Layer 9 of a small transformer language model trained on English Wikipedia (13 layers, counted from 0, width 128). Numbers have three digits each and are written without spaces.
Take only the direct path to the model's output, skipping the later layers: a vector added to the residual stream pushes a token's score in proportion to its dot product with that token's output vector.

Output vectors of the tokens that the questions are about. A number n stands for (n - 500) times 0.0028.
"illion": 549379665629546422475604278561223633554407419432433599406197392538383583319552622497423445404387726597547387580594472519648362786179629459576600690649561700488492319689530169668596483466515612531382314545515560456415495515459707188415443679409520648868627447864515599431594487295536404294293448607544248375529449372562695534394434702812435305274280570571216397648619899185588712468440
" ft": 340484658508515673330378333743210456504456265204488623514254547380398452428517302521507418608354732644445343617425489636456468669267633510794656474462248613464516647440421444551552358647353505522466419106866449415659470493465745635417516773599486586615555419750451424551648578360439358518588655492639346335634690354448700720492442402562293338533333471522617477796720418226646469611429
"hip": 479215306654447836695249389824158444032313215180714572751553443346631392241672593391578794424417445729615430822453325477378121434494627497384521443483461730733567535458579462558715582246374492523580292475337360629626611788482675436272505751341475951648330225686397558681512438238499640463254219846582425347534519352596557835661366519734652217312294810278558343520711776654580403424581
"==": 570474320594513394296633414826409574552160551422560578431398574344689318562491509365544675269506445662595435433369372474509274289409601469502355401547290578466609632640459543618811355375477562535341493562489576438444509771403391227590493490509338501592630613421473286588783426403485524590337650689703697539560665494547673509444342502613509305536377539305276409559805706487864314243813
"ness": 449518169565481442594565459660404435377563318496680406457404626489463090583682586555379777505445651564662410534323647643746529512250857558621505564368464489623108541530344585569609433472440600508398154531575676413637380579588574342178561273423203836718820345576438479490599646550349605252511365764604382415544572458505635600350515465501593479508458663562335554272541670206692486170553
" system": 632440433500408536428509473717568604459274497422359587603491490398544500447480619435526658558533610567524554627371433659512359388322561532530447451370317617646467575520452476422581518407501472494450376596529473507626313521290638457485379454468410634487515536803422562588654583534299607429416533472522510345639559336487664525463434513466362469495495570575411473497524764352484686365562
"though": 557398532544252620455653275500541463295222243442403465604496209536548629531477779367282375481374528585534488629517476741363605625377749363665310609788389562419172500785500459646600486612074500516400342331660428634608418526443689307524579827489490793891593407433341308474538752412341565505241546539670264454774560236472578403463231586831586500435337681341500308662721819527450436484597
"omen": 356619262647574585395579344565358385362406393244364532477256483429638428489444358196480610542422507507603477497533378534483352707510479596575346381532384494472414485663597490684428668401510216527559423371870486560658666588488588392579496826723494448669487556498481461624552471551542675344431480596435232434563679378645671571463333460438517346525383557506506493644701626335729706293540
"ause": 630353302427417543251626390600433619219495276233297755556527471341620570527306506658397697590577726460549495585640373639457510701311515496618387544610495503584332429524432510664655445660322436558562292466815349528461436551357727369578560837400280613542695302743547653716671542536526561630438506395452350393589643358758505477377263397321632489313333716405307205498613395181835567568502
" also": 434409405761373557542433532514580698508451360505565516627490529505712600519547469392396462453481613638512417643456468533449570485487453451573676622437282419454380368573590393468519434427298441501561388532502334426499507417333553296405570703514427649498511388660516585345356597609278592404275662524510530439527502564499657510507492680659502459483474596595403416596622651459453517452478
"velop": 689473519543432549352458295688660569343435312491377635782364570392760410342634502357467698342434630761377410730265329594449400571367681464664337575441486651528343385578521271637581623541405341542720283373540315591511290610139667454555431759635453696674382648487513531488667338443301721404423510456727409378759445502498665554293384568608416251314544664335193558729629732328679401467607
"ience": 600526506567208576530708479729579692325212365419562420722535342294505507353456488402440560579227602556760367577360393532605432429506598572410208461638419591510376476552705464671791466709508488544428344606686546427572653607315556417317254647369258617649658391324677429606738532453566710280323527665720405339602778433610523507530422336569452331634394451269481357467563671088490493510736
"|---|---|---|---": 543577362534115672393632238717349480287605385367490614823379594222552525408581575531410580436589598366671298508323577567480247363437594717595260560303606674582154167728519415544562643723167543553507358529484402575844612644373823392571561601464446735548659298758412310702643532385351503388300540591610498228528704308669718546380362456682547253667429773394396323699439522434580425357623
" Feb": 427408316537371558550733346500118568414450171480522713653587571488548462456602617349335650515302500722383397747254518682452428680400563609687320620430333620603571482608420525552512451662142286545519541257530483503602529634344583553581313739527159659549426480467645360512790660357488467529546635606563475503644535322522442512397462339659482334410405546366470417564572533439565591621720
" election": 613456523707370602454451409601299432498412418406583486314385330456349496582523659199309482630358486488533542634448531603596239557255668704438322619495229780635592594733516473510649479334307396517445319623655372502744588676443475462434645385326402746522707376598496703566904760419587355466443560346593446363529622506550343590368281536454545332377377624420336310401693878274765635502612

Output weights of attention head 0. The head adds the sum of these rows, row i times number i of z. A number n stands for (n - 500) times 0.0018.
o0: 421392463425473599571587473649452500597425583508371726577577479363499400327432479467469461412384489389595577330476458412558553358424496630408615573625532574541552478480473569491571514543714589515462469586514584393433451593608717560459489591601364533431476435438598406520463321618550647484472510428512408563477407535481553563451468547493459526509628364490367590442426516426424519401395
o1: 378479593455455408506711357484412505436401489472442626542436456555613456544546521608407513466284607437343388553540555518469589662423414491511573551524513445614494590429503493580648406553544443309446470377436575474565464422687611615379460502584461517445588497604497458509459455549450352459597607528603354541450536529484436394651546454618409449508480403441511365552444534685490506569512
o2: 505476466553574458564548532536437654494537556565567444457538570393458332446641534498438500446315357497615382365371509554465472497501583577536604455493486418432531547463563656452414413350508455290531456520589485491505634634471520544482487554434494541357528462474386460429538588461471443490441472469612692598572571512367552521337475506491619521606507400336744573576511594637453463544472
o3: 591676501479539507465481641527432529461407570505386493499380464587527502588477580562572461548416500565411509493469501453353577547599592444314402506538522314628547490535611470378430579675387448408584392473564417560513556569385478455481522382528442462315528604604539600493524497373360601508463414367660569466414511501578518471382491563424650420535441522602616635531429592490534499455558
o4: 439556520491501361541413364576461545384512440433475599648534428448586412392480707378527500493590571422381280502520495599514618446615563621470399540574492493397497466636668322425463457492627438529455474590541542523607497487321501441677525599466461440549505585539467459544475593478516638446459493403656425424564580428420459599481530491443520356598457643493533413524479455500596574485480
o5: 409485445452605324470361462679610487322360544551503375461439459362527558472368433509568460561576468589612641494488444467515518534223400395450503474537621402712593507515595453639533602322625554491489447408503584774549630442425340471536567519477490458542658447596510430419508467605488636641304557428405466622461465564469626585417456549433332398582438561628448527422433544392619499507518
o6: 559541427457529548502445519571441558432611603485550490435454581581505664490517531524280550468478308427354446452443467571560392525517547366553581511508537468551516508426426543570610688572525557653444515485411511387443448695557519605434299348550749540399582551546453436323518429500494436555521574412570381536546523431668487491619559356374372357528480393439556449552593360474468445622540
o7: 443513544426661523474545640549531512545585410556477449564322467551397369581585540496336364467549536541542529523589403516594519474499465519474750416436390547468410623444509481553353531456553627578470577446445352481479516496494530454463595608577390507456362431373560637410401441383557581398424460524508579337714555584586511585558461409684514485571606417481497465444452463342458451467485
o8: 425545424407479358431422547437433573406363590623456403479600540394410547494431521611428456552515467580486580356545509562508404409502528651450550528603528507470440520368466557581563358584489505642316538497430639547442395496557489589615442460582538472602469567569478468352475426525619494348508490429476582546550484496540530470505354567551513491435477495467582526402462560644702526411478
o9: 507535423485486366346484561504431494534391520393457500536476574476621603515532577511525431557485381595442522591575529656514594437503566475328608535389538412289424513431561583490344440473526641362674505545446405624384416368595491635687543476419452467549474503463457410494585469526681556510594428563551508489541540548451484634527570364456490506379608370633528472451473459551544422540493
o10: 487524487506555415516498776440619574577443580692564493477544540504349578567534545480585531284502677605425425428474627440522416525440552578503517465497501444402560505465425439569611457454611542408497629449479407398426540456514455456530542387485369459395463326528580419511548526529647438512343654330506589460441570551550530433394528592650562529389401509408453520518537510459547391549374
o11: 613421413551429448424471356600407557640421337348411489468645482464517567352275630377448528480704504426463558653565498589502394517563450508567498491515547567546481525616447503492443484315590522245453510521448471563505484552539547554573633506437421447432511637569534369533572507496454411593483533525315526381441526575738514420584445370473471550558523534646535652425672531551429469437496
o12: 463575400623560445510478503680472339358407436451491579555522404403413573434442507486437465486250490432473573463437432640448445518577539579680396448516465566560620576573641412506566545472443652327598633456570645471478341453540505458704507520530430519561423487551638429426471514619457505486607574520451378470603455510580405438496500454552431483520497464599456365528534507474487586448534
o13: 477446480458525478359398506417569387531543505572490635472515530514447531673391471502460331510506546534268325466412500637496382315656521374504632439611559365350410445514502515560519549502475548515606681429636476454588627430685672583597452545448489602598677512622438387442445519504700364391350486535552563520543575583568356411487399437512556491487561329510524490506390495562401388611470
o14: 442494473364513441440518581491589289508583618632582716536366286429544412548537378547535467601531405552521572456478595620434481488635556465509484501528454467485468493356555455448586371523438603423501435512493648550483514354594472497462543469500470524446493466372375447296466546466585429591459537682598451428593572264602632571382604512586491450637422440595587603545419487526512590512518
o15: 582519391540379421410466623448652584495498498659532352567595377453539534560498524480522501491545416434530560512645581454461578369376487613369523536577689559406602457692452519611371543529493630234541577652306551577501366430493562331420545542557449441481365412492411483413525425472526494495515443579598558463571404498529608417645440549551571450373383549456578481436567459531536468441401
o16: 444434537440647431473566529548561677523717494606531513376591425452469571479557480519580609461441530640407467550489486551490499271502288597433539587619480423630483458509416411390475530516455363711536409416535450501380543494423383357627450521489696510469423490471556475511494662444635565465433547530336482572454437483476404487486471422464425539476452508567427615505529542537470548485563
o17: 463448470449574360462468585439611354498565543434544559359482375438575571515513515437551454537513491506489422536380611443407606434580476565477553520548517394433497576411632449531475401468439506616560638446413475555375618467570535500508565484408408407478512583377477545558565527465543509460471509542352562596487591661515491323534523563648558508563362407581581604550418617531380525509459
o18: 460542434492499643643543593604469434238394527406506566496526507430454576370516445407341343615572423527592516306557532473527457437673685433348432443595701401551515546386532530465494517577548574545417422590623654522390602512602578519523678490504466607361638498542563482471462511461531610486650450549408456436627367500358556447484556373486555514544525425445438517558396414649495446484424
o19: 468368517591374507477593607566578605345529551455547595446492583403634503481514497622470581393468546452394423569416485435639534448253520639602428532494367465533276333556446313582667571648482583255401487483587557511554554534271493405532428553428487560505498404393522507607549615494544677455469448462409521537502547599456557467557482468490542357516503534606487474507399501444491622529584
o20: 582521618588453419495556226430541569462377542467579506440470593603495498411337357378618565419520673490321459526484610347444627629513444429457412446552496474457527339353433429493403595491556502691536359575452598459470509450596675505512418451491417546699460662635525467506510458522515389625556587493390432584568672407449548472499501474512505631542373419528608476482505545424482702331456
o21: 570455471412452414514490305405373465519567471492424591552471573414602519388576615662470500491575510565459457541524521547548452522721547545417468535567510447591501556525603615552434517548584465975415486352647483484554431465523490500472355374441386637374346430410441355508509305633443541520614428540621524472618522509414408537492504485507426392452650525519621471466378520488547477424488
o22: 567649433471571456510414431493452566586657439620335477482575358389390413422532560511400445511524537517434340418588546481531705553355428642366512555512491564566471388464435456359540565534510495423430432582544478343524548579441553430489475369575485535491551389467658535470547542571525303582492428624379330413436523663458521575600417522593424600569666583543488587634512517494515669438548
o23: 517556581708397357341414617603564640466409644628360474524508668403515521400579571489517447402520584361607613515518592477457554421294661527691551453516393473508458581513515419515436431394339389532498657560473416434590524500453654610514588434518480599364459504445407375528394599502585357554427426483526491452529480532495507578497528572407578447451447499648513521406448492483568466547370
o24: 412419556526183540448492333462508519581562633505610480429507228486448505581561552447439556506340547430445412578488435435459530485395519433641566484466351456546486488651595579588354431456496516930620594544543551333452498464483475485600475439431545404598505510546524459327518506485458596598462345482613592501457482440638487531604673565406598531360503512525624441425643439549537463603424
o25: 446527604545577518645370479385458477635675568513466468480467445561545662550395452462461452470489458671390547567559506511379491459449430486351492617609431485528487385540417508529377401564368390326451412516375481388529536455415507326643511513589546627545311468402425418531512503471518470470603564540629619477604457610464444437730497771561500483527471479522426393492432576586468532591612
o26: 439493547490525481536506491644519424395381483594448596550385594502608617427641584571453499411410556583329343531546540557481503383476534424565667531385574458633492621525331394500547300457517505533546455630444608529476507393516418427483550434540381487613343492558481505535498456568660413476394500507558348627524518509441546366551467449478480507522504586653602518654365567431487450481358
o27: 564473666487394597481389517604471478371569353554389524625564511585430366492560587457479458516437482548328554477589627538443428566379470384482553510560480399599385548423462438527457535547532477481371563523532531456470747471519489592545516496491477455601490346560344557327516443356439492558419477625489570573450543408448397543522433615527553499470616535573468439572557406533573400521445
o28: 413505580538508570557638397476414582459416498361550537421437514608664616475415570459329504487512619487462539490520496608440434478594403565483523529535427354612583435532469495529537407564495525436468576436718554523396481514644457452473464394449610452358521476449446563407405417418513542622482566470486415474442453559466475586491450511719440567577469509657478517483598613326645513504414
o29: 454544606463449643338550563421565614491574495469552490472513484448625592455359536500565485475586499321423566485421635432414546422295463376357563418439458527588570607502508541425408384427649556519547627512328536498540580468545631479484480499474594452446469598540519493590465566510528439533607418463487429448515475568716555417489457422537573476504546479504488521397497563535418453621448
o30: 558560490322586619640404444394520705476318489408566545509562567497502650407522367598449480592590415550528354483635629618519377482261511619498480523451455549535469650497531527377529550442545520577435445413353449366402539582528602509410447509589499584386477539473480623507542568445516430553692494516575515496522504561397404548532404534495543519364363423514464420650342600604489562459400
o31: 374643588506514504485488484543490496577396576629577629400418530454509594535538500377457632487543389697555556474438456456375528546484591559399357582506616624410445733499448554641437540620514410442543577508505503500486440648484491548283418488456428556401310535442369414372436495562547546633320565445372429591380382480493493567515398554433565686617423564549509617438534592549337499445375

Each question shows a token from some text and the vector z that the head gathered there. A number n stands for (n - 500) times 0.0046.

" h": 433494564622594475378544529538574541478607547610610518325633459409520511473609483478583442502670
Which two tokens does it push up most, strongest first? " also", "though"

"one": 538458579599441545504595477569526490548466564564485451346553276291538506341638489464504550519437
Which of these tokens does it push up most? " also"

" film": 630494397417666710483464557622378590633419610607417522477547530350472551349433499500387528394432
Pushed down most: " Feb"

"ol": 492576551541495538439424457614413597603421618582486435407609397273453544333624532441483534497411
Which two tokens does it push up most, strongest first? " system", "though"

" including": 473583511589476549400454393593466587581454627613438468393639422217408549305640520460477551516431
Which three tokens does it push up most, strongest first? " also", "though", " system"

" to": 589498579582619488408625479537504546480467508518539473415623314354518523323597502432529573496411
Which of these tokens does it push up most? " also"

" v": 486581481569516620446384371485406658604414478638462363492600270329367517398675650481529595567361
Which of these tokens does it push up most? "hip"

"um": 511643572382623380634653441618371462473596535461603496435666420592554519352691816569559323300373
Pushed down most: " election"

" He": 485486636560483479464546455601553566553426586575430404335545375268595542295621436441468512532415
Which three tokens does it push up most, strongest first? " election", " also", "=="

"-": 334707559607563337476368570291446422500429563380590440411604383588484433598699493591719272576531
Which two tokens does it push up most, strongest first? " Feb", "though"

"ison": 571420572398552320431155352352586514571386540315465463369560450470673578494484403363516510472549
Pushed down most: "hip"

" re": 591522621673357541493558443530511643546385637603304438415553428389422427110565316465474585522490
Which three tokens does it push up most, strongest first? "==", " system", "hip"

" N": 751794489352573530500440414396371490642380556457255403571745635570462266317388442535497290415422
Which of these tokens does it push up most? "ience"

".": 465500684555493489354481401604563661614348551636402402374576403237529574270604426412471510521389
Pushed down most: " ft"

"tain": 586519575541570674450458530470463640584411518554404399527578380349340591506458506534509575545475
Which of these tokens does it push up most? "hip"

".\n\n": 497526671531548492354375392548514618676384649579435376383510406306490506340625442452489522509511
Which of these tokens does it push up most? " election"

"M": 499543753563427545431335400619616762568363519688380309293650260199402493148644477484684486409395
Which of these tokens does it push up most? "=="